Layer 9 of a small transformer language model trained on English Wikipedia (21 layers, counted from 0, width 128). Numbers have three digits each and are written without spaces.
A neuron's activation on a vector x is GELU(weights . x + bias), where the dot is the dot product.
The model reads these tokens: " between" " what" " were" " then" " called" " Tr" "uc" "ial" " States" "," " later" " completed" " by" " the" " Ministry" " of" " Defense" " (" "U" "K" ")," " on" " " "1" ":" "100" ","

The vector x that enters this layer's MLP at each token. A number n stands for (n - 500) times 0.01.
0 " between": 513511500471472488483464510451499486590596517520449401500470368509483497435518505543453490451536491481512508476533480481523536459456537514408456515517550502576475511569517516504460476456520498442487487568453531521449536504525433438427518454499485559457491483462519542557481465459506466347597462502523512460475506535460536484494451593442497979520513532474336444491516450567495431550533
1 " what": 530447483466459489491500578428517395566578515450457461508529513525496519487521434576509476483543482445432497498633440416533502479508538445440448535552530521602527552550547494504449467521532497433505455445443514519419502463487503372441510389485573595470479575503495514412434564487472507374584327515546497477459488614433455525518424506451461971516534505442384437507519471520488475634547
2 " were": 529509546508507506478514583439521429554565443514432489492443432536495450395481468508496476479598542469530414460470470470478522466502541523428447521537549527584495575580511512504468487505502504444448364460434557523444507400561457389448528489508534607450466548473530517473482553496511449243599463491501505467450485529441498552540433567446500977427485517512349457505478460525509454528542
3 " then": 545485505524521505496490560443560431562533422492432464544422429546487492450496457503519486471559510469484508494562474489522485443505574507483431536491514516569521571506535516503446484505454492439493381423432529510452476388530537390448548544486547598459485549509512511511451557487503494309595384443530546466469483565427498556527451534440487979417495537477363449479529410503502474578532
4 " called": 520450537503521488464515528456496386595514467469448365489523374558500530428492513521484495454533468447445433428635505498548522450488547520436432512519490455550499547576487512503469448528432502450506443464446489515453537532538487378459532374508586588499510537478498516446479520479517478294590248478573514476392491573460502537528459545450502977444491503443363451527499517548571511543546
5 " Tr": 559479496539452439403499522473507467514599410490435507521496361528496481391474401535461486492533575479457529447567480485501478420509534492446465508514481520497433541589473489506471526505430481409481353501487598528469466505564438378468548496545512582447490611536449508532521551494533517363575383445483530466423478579482517492466460618432571981435499496517453464504492516520538545550515
6 "uc": 528475446565505429466489530474504522495545471454443418535504371571491464452455475527446474480605505471371538478661472512520500441536541513509470533564521518512419582542508504505467511520439495425459396409468547520439533587568478416444501451484494579443506632391453478496489558504456516413593425495484541474413516535457561506462476571500446981456492500484430459494495491502509522556479
7 "ial": 485470491549467464481515566422515531520489446477438497536513354528496460422476484532504477492542438480456459429555498496537564439523552494487421436538538523542455628551485537504451450497504505453504445419418515493417507475610502494380523424460516534493530601504477492517517566507487515311597550466502523464427465459451546485472467552450456980428495539465383464478523481541514526559487
8 " States": 513510514505545540485497518350547563565482419482433541508475231469479462453495444561502471483572526456479514471667489523527529425533539519397450445562494539516527568549460510505456449513496504570477401426380532520485488464541472433426446457556548553440496536600493423507521612518498509413583445449505470471476468489452538538490480514402452978413503546412369462489525436529496510593518
9 ",": 520536500530533506479501562365556514576592450443427468504459360489510458401521459523485489504631522478477451490589453464526557414479527484444449504508500524568517584685470483505464476515491496484467425442417541513432481540516488410437508449429524555473502535406518504490456559505492501268593471474515494453479446572476504565486466529499462977483489569460310482511504442504480502585515
10 " later": 563535478563509463483494573468566459498566429477426394533466507524495460436461411484511467501524506488451516443524460511552503419505570526530446522507488478598500561547506515504453489521467495443492409411469537514463504397515479375419548481447536550485501568487512554499437523491492503411592406432532531449431509555440502533512463560406508979518491551486372469483535436509515501557499
11 " completed": 546524486546545476466507564505560421534524554514428333529475486565481467418440500520459477476519507472533508415554468542539538440484568520456433572527503443565475534562494519502471457507483495510495427401465486506490524492557484405406508439472518585531518515499510479461472577501532464252596387441523485456405491501474595525470467600453508976472478535473327476499540460540484473499531
12 " by": 504525518554585503483494521500529476519533437481423463479456375528511488477495476483464467497487475476494511501658471552543506460473538503425480543496494466520492561520503508503460484533473500484477411461421555525473489465522497378480526514464541528466497584513513485505469600504454506286582351450543511457498489535452537546512462550493506980463465525418284477527483432516518432582560
13 " the": 508524543556510466482485500437527420559511448488428475470500397522503495505448394541511488463630501475512504471590482449540558421486530497424447479548516463554522622575506516502459479513488506462507452447422556522382512434518511454477528481489515497415479582505503528436491610524473507409581404508548502438463422532420480501535433539450467977433509515501290474502493480567530467598535
14 " Ministry": 520405415486511483501497515472531525601505446441432420493494383544477538403501433589513476467531493454391494452560460483552528448509504481402497482581479520549526507630509551504464468510459506472498422422438526514491527480505438460409499444506468529565493530523454484465465613513425520429586290442529483438454504551494532534539483577390555974480491539506399448514550450557523590576518
15 " of": 461525513572448474468501546461486474542510474518433496477488357533520474422492454539463471525518473505497498469529465490527489442504518508409444461470494538547520593553521504505457453516481499518490425463409529519453458454542476441429503467448508535526510580487496501483473620515494503246592432443530476445471469515494536478526471549526490979420476561458306476541494508616526474549539
16 " Defense": 536453463532493488459513493357575516560472443481424380539527298520480511416488428562513498476503485468473543466592476518554487428531503510422475468536506553527546574599479518504462455522483514529488352355419466512485454494579542487417491520557509509479523552477480462491525591506456533409586306455515500434418456483480563523514493565383503974450508562458366445499557460516535524536498
17 " (": 525529500534531548462453532346532530516490451499440490500508246499506465457486472530433443526631490502533484456703474507521534406479525500356468495517518564563485510675488511503466481539503478467498433470417573503420516499566446425448540489430520541414470574535504488495496562496456516291600361516486510434482429540436447560494493520462533973404491519495373493524474485562504567533495
18 "U": 483514477595569500466470488505517561478485503463442433485438263530481490484496433535464466488559484477471545504604469526512568412542549538405480390538536548507542553615423509504463461526443507493504447410443543514437503399525479408458491498547485549504488566495440487512493606493434522386586378501529501453469509547475617491491526500448432980368471527487397494522488441553513478587511
19 "K": 486510497588554505447465530435522444535476467449453424510433308520460518511527471542476471477558525473441533509668478510506537435554556520411504446504533539533516524668435496505470434540428510478513435389461540507396508461419450420504556483566553485458485484497425502466443584494465484424600306509525482450416468588454581550509549533459484976466477512479409486524476472486490511603534
20 "),": 470583488526570513491498562400577477581599461466442484520465360465508478417497465495485505509578483494485472479591463495519489413494540501454431514535519546572545578620464484507467471540477492482456363419421512501489506503516407441457555432471537545478507576372528485462472531493440480269595376459542456420489452591469508563515506580487499974562497553457319476494486450486473521518530
21 " on": 478560511551571489454488510456503467527438497503429382475480410469499468466497480525469486507504486509523544448603471582567480437500553534379417471480527499524530592473484496502458462521531494485514480445384527502468480485516485399485563467478484553525507579464496489436474586487478481266589404449524502433500486550450540544471494546486520977456482542491291497523494457607518464548552
22 " ": 527578501539534509484421503359567464560486472504431469571461327511506442505464322524462494478779518476484518457577463481514529413485500549405497444536487540531500541654466500505469454508471473478500398446443552511430528503551467424462500459466528518474480545482493531498481558540487480391584380498516477440505416540471534498480531538474505976417495534499397483519523461574528525545501
23 "1": 458583498513514454481443513449585472563415458458440460561458307515495475453485462539477495498641514504474511484645467526509580411521532528437447409486555529525494567532420521505456493505509493470501459408428529492418571389535471348423522482498538499528500546491476503519468548502448469382589451449544507440488450559450570493469556546461490976457509554454355485518525472542509515564532
24 ":": 493544513503542460436480554405533431579507422475429435530461345469521538457521425542486474524600483503469451518553441491535529447461507507398467461457507462542518525579464519505460458497482487529504422470408564506466529559537482391476512458476535544519526578448510490503481559493473463276583402492519488418468477567464514559503530525506519977423492545512289470524509481521546483554528
25 "100": 503563480466542505471463551441587472500463423411455461529488407512483519504449466532498491496590461453462476506583442487534614478500556505405449451525534534591458518586444558504459503490527486477497447394392532506422520379580445393422543382522471489543489575503477531522506543522441482428587444453507468428471500532457604518480539613517477974485488488464345479484558493550510480548522
26 ",": 499563485538550494461484553402564464577548458462428483525464392469521475432523463519474484528647533489475425509537462460529532437465518480462451503501517541569557580689469484504468493525490494496454380430410545508444460519518483412443501449437505534488510516409519492458467567513465501302585445483483502406483436571486522558506516557509484977497486555469287490506505460520498491562506

Each question shows the input weights of one neuron of the MLP. A number n stands for (n - 500) times 0.0014.

n79 (bias 0.002): 505439625413642571659517443671495529452541470289475491448548449568395409483582723515510562403492487379552543624511444566391586524556665600509526457363560440478609396483559371549513581439520504337453490549589421484498633487441365584502550425440536640508418444390491551449563450389589341535561493348604464563369439398587634440342433481373341530652656433458544481387572525444454512505468
On which token does it fire most, and how strongly? 0 " between", at about 0.6

n127 (bias -0.001): 634508604533287530497613598531599445514527361509436511327550540625546375698488473463488563636598290247506457557417557380572508439309528295785367702517584556558711555506517419412516594531323478374542481663624471387624420397478605630566486528353365369403347468516593453439506534481483618521505604404381516459544403575519459450609408507559355505462626434376460678555589530421531442517545
On which token does it fire most? 13 " the"

n394 (bias -0.100): 476350638468483631615566408484511589600684393388520488534654350665518414532583410513529577444457364467548622490639478533423527500436668424480479703453360457406571462563544396495478520567552513399534571574500408460512470561479480554431491472489533698356432297510527609505401514455620436469529505541688440503508500476547367528459467559431302496534526570443522395505402546392687514525512
On which three tokens does it fire most, strongest first? 4 " called", 1 " what", 0 " between"

n136 (bias 0.020): 666500408521424456612738568478378487358466444451479459382568582483555571394565525588632481470490398357516491551309457461516721740447641473659473702566574426517608537392477421417522592355376402300433533556519488604506581456509418700523543435506459574543282555466495591587530462510516388435490661295461638479467506497474572428638434422581497481356538336693541490456658536480541550500435
On which token does it fire most? 2 " were"

n379 (bias 0.025): 592521470529408515495660540490427451492724389497480503413398585616587583574604542420608566538446379481719645542456612461529463691427624444600344679326282428515573542521521487494632530533332496348516492543532430571612437459574519505481528489428650614481386480391607534446371491429625512463448518287453471427508339397563453358592435447617503516524538455366444471518597560408497469512548
On which token does it fire most? 3 " then"

n197 (bias -0.037): 529524611516595559413509579552396435575444527568544549306721721476549436418430419495627495498506676525536377577205512293568538596484442509473441478464722567607542553428503553488402627522374496423426548582472500431405481391457587609569605377412428333367465512552646641440658500519552578434336619543550608517556453488522403516642349544524579498540519302466470582479544556424594497388449
On which token does it fire most? 2 " were"

n48 (bias 0.042): 421475531550484665705531411525678720582590376530346421519477396461485426503516546483486416442402480570531470590515271653524749367412636440593471391484400480452484407358528541594490578575625508559500497446459306382621722457368401513447445540518476500497503471571667281691532512412481312497551516355457397490578500494470537529490490428508595450639573484573506600590534356494486553533588
On which token does it fire most, and how strongly? 8 " States", at about 0.81

n36 (bias -0.006): 489441530647484458497680424500512485404530479595488585519380531478388593559600624450562503421479423391544527526476536621509442594616656356809466742430534590361408596387472352472531508547327559381436489435594423527561542660431464693478567511503588571323495474485411500447356533483656505529597539313401562473491463512416529463664480411595491494469582511444458333354446498344514542573395
On which two tokens does it fire most, strongest first? 6 "uc", 3 " then"

n177 (bias 0.004): 596438752497399595495672526500672512526507411429517510583342624394529413487416491531633497300587460391536556491527370508515561586424531516624428533598469545552608549543561430445508554505464552434423559500583378429727525461503445716441590360468531605348368321520573466403427488620642518583516547328387411453508455358438487518605358622424559463642635556484458343422564512364472662460524
On which token does it fire most, and how strongly? 10 " later", at about 0.3

n309 (bias -0.008): 571496533435515497556526458430460729468549385554467540382596408621613401443290393508775600444574430681455529532339554392520679401319398403478477415419440571419372461518436458583391509515555377433530637620629484555503674690446457506555500484331457532455572471390520450561526316465469441467447592500850456470419439448604366512433511401640394470438609765639490391517365616449764517417482
On which token does it fire most, and how strongly? 9 ",", at about 0.1

n329 (bias -0.063): 515545478512451685680583497493453465437684354548512524468407518434598510522505525513502474600511442436479440537613482507533406575296313474435418623454336437478446461450480455511567647536533453503609490549472423548584533769460424536567507518361524671583575481481627331544634455285514502440445449359542530484518605478594471656477460417549437523428417605480528436565483591439508602329543
On which token does it fire most? 24 ":"

n382 (bias -0.058): 605507480541500537505690508587531521383415415576481509431552659673528519517391422507597572495512453495512452503329340614509498610356497491688485666510408441613462520304512500385453607476387521400536487565498426533558622339599391525472478470469421420711332514567653571567580477518580500462375547350292493481527657416455482523611440443444611461539410526615514566478592486534511663464534
On which token does it fire most? 10 " later"

n58 (bias -0.041): 426340552426323439609510404579552605359543537444487377527708477702446500577384463558497497346426450480510708652451537446512593452443517573574617424487428457487549475525538558498414282252402506545623771461492409427598698474485540575457458457605487656614423256437394581505406478421389490555512505417555465646343376389581468358394398500500393521440530602508638423428609460472551564598660
On which token does it fire most? 14 " Ministry"

n504 (bias 0.016): 519568491531561540538487601563484495498473330380434569510503568543482449496513569429368526603528466541520502565372479415491659479403509494547482535257547568539591461532553441567400652461500443461477469555532449426540435374466408510461417573343391492545477343475587486492387417553427488485541520506338457511487456406564560506478461479525391537590360547540479645525571473575513422474559
On which token does it fire most? 26 ","

n140 (bias -0.012): 351517662503544488555740503483421427454575465449481532422468522545537484427590600347550495322432268444665500475509441503509537707446454387498454626439525451441618586432539371496498572557551589371487583497493391476622465508444414597524487322526704564492466557529572626458482491460634376435543477402621522480428386489447466326591439468575611504634592305445453455599460686422429474500637
On which two tokens does it fire most, strongest first? 4 " called", 1 " what"

n143 (bias -0.151): 391424573312336705554424451500336690576674378573567500308616433539474425398545686445442543350411270589536477504352509473394575520412636609592533549403606327534436410479547448480434573377577518334586777842620431408575588698301350587465536550635440594368310403493610763744584073426552455551565563524724462556449524336503449416452297523416504484623620559636592383303500472430475533368317
On which token does it fire most, and how strongly? 0 " between", at about 1.3

n134 (bias -0.036): 552519497476448412552682582591622661572518489419461479574443469541541435495641503489641579418497465509545576431453428583599641400446459599726423651348548649510578556362429540403523543288413418362408568486556373456621444437562331590479447484323399612558538457413552458472515489585497521495466580282437459459450453449523556488544463453466571452512594650601542542582632491487399539544470
On which token does it fire most? 10 " later"

n215 (bias -0.014): 495450527503531631524504455608511385514596521414493556536590578567519414381637555562432523541440386466551537562422500595497516512374626474455512644270552383384562423420586264489457581448448403413531497640573472520454465591297412451513598733391500656559369427555489471484561470363511374432585507427584511570319550434551540559373402511521365491517550592507530492500502498515475450507685
On which two tokens does it fire most, strongest first? 0 " between", 11 " completed"

n507 (bias 0.014): 639494448474541508500508542573575508423585535610487415332456505493547556609434508457327542509432364469569542451508430564537457488426518559487509634397465229571469481471528391507615520530577475572466513518448418551698490715487482502471389467328535479623468477356589303480629495402469493486552495495497333497446479382618664566446482473559546504724507522380508523547449584466563352389515
On which token does it fire most, and how strongly? 11 " completed", at about 1.1

n210 (bias -0.059): 541522530414502667394489410611511514627565390574455541495702487485569312350507629485447484511525759493495551603454421495500555495428490436477531400446505477512450327473561415541429552522507385493587490527463415372606663569395485559581549503369512452448615453315628421550581448522551399442537519485607469589585459540549404555484452511543531506616476546386538479578470540230775472546388
On which token does it fire most, and how strongly? 20 "),", at about 0.14

n125 (bias -0.055): 519512455491458466419457551506516411491511376555472554491596536452577534435425387473488561523463540612418454540272532307454544516392381420522416402348536544477546321439583512596445490421526444656535446572513493431537570671497560459610480554423505516555679452297595323596505394418516403484442477615606459491498560434532374610436465448700502471530487486523490492641486530545667479450610
On which token does it fire most? 24 ":"

n321 (bias 0.009): 472441435488418564620544585549522427442523358508514576289455591521541539715510497533422493487321304423629588455494477572500412606391385518509461562510420316515517420530655513568577462415459509603427553555453412570702433434554591500421531553533624566707551473530671372540466463364512526485423459497481347525458545328530535441606469411475492494541358376390424468532570573482445407387687
On which token does it fire most? 12 " by"

n417 (bias -0.056): 582439484529369552657601558469568375591800484568443568433599630497487393373609444404558503667503553432475449559305275486464417652618518466693480668602517356563707597359517488425644560551509416419389395436561497511532500506434560497551607687391328446399344570535511486593634503571527431459400511364503570452481491474511324594701529565621410444588582385395556320472610471458521534396482
On which token does it fire most, and how strongly? 2 " were", at about 0.15

n339 (bias 0.046): 640416488437376608519548497507623753560373314428445539397604548594382480576358469459635466548503512437523479376428444588473523426559508417681508428581511648587479471377562500430544285467586669622654582485416275313682698452564553479445422537559487542387555430518503492573505423541472659654403447604500293479477516414448481585485517515465411488547554426500470417381563431475562474665538
On which three tokens does it fire most, strongest first? 8 " States", 16 " Defense", 14 " Ministry"

n66 (bias -0.019): 425487511646388527500453420602600475526649294517462559395694503478513538662396665550376498382450398378481586490505456454449472550298431530475507505483564446326426349441584336579502495480457535492573528540479505541544598666429518498577502551449568495636581437492553486505555406417475579563600429599528464596268464290450531481541437522433456552421524586529467307564415598525627462411539
On which three tokens does it fire most, strongest first? 4 " called", 0 " between", 6 "uc"

n440 (bias 0.054): 342486509529445585416642543517400576306646421441480612350554538554503459602545613406484495526327570529540570612468440414500560541596530451586390438228482561487536556511606444512449409606446635592584567431363455439521473589426779508498439503520469363385564451457527456633572482524546562450606526524517352497511438310544438497438520465622436551619507327322417446477350606427651400611370
On which three tokens does it fire most, strongest first? 15 " of", 12 " by", 7 "ial"

n255 (bias 0.008): 664551531370445421548449563485490596464506305453530475512494625509495548482509591553618518428508564543396546576451573445520579511527476506618520611572601452495464527451471579604518500393545451410398515424697581577571574655381382597459513369561558557404458395424408459478392414596503294516514583306612477509388541394545536538522540526395537488508702537532557421547518515486572410465426
On which token does it fire most? 6 "uc"

n225 (bias -0.067): 569474865514434707377409443590526609447595388596556472506708354609572277600364455469334528487604426484511528506503362271471443500489584530495539406489547404576503455514769494399445599562512511497684606632606393412494705533500510581508589629446328404377338572631671531497578529451470451526557522535548564489555508344447203433352344545358439511517518445440561476508453542567533567435445
On which two tokens does it fire most, strongest first? 17 " (", 13 " the"

n432 (bias -0.036): 447463602531503672455709509626519575473667444718479452331476444474460331462454647482291446598379388463492419563346449550522465552584526425510421526420421479547236530415677299521500575625494621686585518512425431443632494604342695473477549521531541359445543561577529486558674593444448503418527538588533281493560628515589608486378490544634419500552396375368446507429437639373585403508378
On which two tokens does it fire most, strongest first? 12 " by", 15 " of"

n22 (bias -0.070): 517462471344488612730597468614510610424471432403530458370476395447494640662480477487523483539330237379530525605429353460494634554440515357519531482517477436619625454299523698421551701473604458509705683567544463481511569384512518506489567412506419435606252538538640548728497520354392410471413553406586594533491566472527543316650421465609445458392469378457458569497640624577437429500733
On which token does it fire most, and how strongly? 25 "100", at about 0.3

n35 (bias 0.023): 615531461398468482577611606609518522596485411522498461540429528588559582539530400412730629433509297428487618506494568500545655471431528405784396668424365537613537543427497576379481593492343504229401542515736360562574522399529353571495554492438523553525422413272543534425432485471537424532445547310469505480415566541550505511629497414463554436581541581575524555612687522426441558485557
On which token does it fire most, and how strongly? 10 " later", at about 0.56

n502 (bias -0.032): 661477408453510534439541452493560580498493361635529450546491582634514680515557561525643621514370418408444525511454472563517483608336372435521423645368527441518482524268506608485437508379513515339556532522478410545716526468619376575401470446542490723565412414547510460546452491574488500523395502272424344455508543360460566477625468443427579482396611686576480400507644628440508477447423
On which token does it fire most? 14 " Ministry"

n397 (bias -0.149): 583535509398209618624641575460555684507749327276514482352427378574529568803661599419557606585556237496591504694513431534466737515459508266574482746330415568541702495527487489439611523566418474480538424637579460388504418723520343655514266592200441738342393451235755328781411431439601496447500496335508532462604309500535317589486439466642227439359626489496466642629522455512382767389542
On which token does it fire most, and how strongly? 9 ",", at about 1.2

n205 (bias -0.035): 717471588525451488375536409488590484413488445479515656511568649622375363433464495544444506454353582515446559531520486451552264416484544510496602652387629481366445542423472398526495562539491546516507502618515529562442447613437421423490433573406424592500495437566443447456478508528560421439592526529386539546381560471473562616333475525538460498456640584585566379581439439472526550527557
On which two tokens does it fire most, strongest first? 5 " Tr", 6 "uc"

n316 (bias -0.080): 510359579493452565488539482484469474402509343443423637522682508587522360506351520495548512486509483371508655545422405496397572549488485450521504531400543443433500484439500413555375457506506459417472536524527534463584554555331510537519504570458498656539443467507450425496508429476612454536597514447568554564312436368506482561477453480496425658481531504616541462553496526490569524434516
On which token does it fire most, and how strongly? 5 " Tr", at about 0.99

n57 (bias 0.014): 433497450561408432479503411566552500504438560370453573544521502484320514418430589430388483516393523527506549558444528403519485436605373408599532335457534587387544510504467533490470445510569477599550490413513446393527412510521516502550543464574478458539640531502456422533594445523471570591473562574337555527377380498482414419520545511544541558480453531529504521355545535488476566438416
On which token does it fire most, and how strongly? 16 " Defense", at about 0.26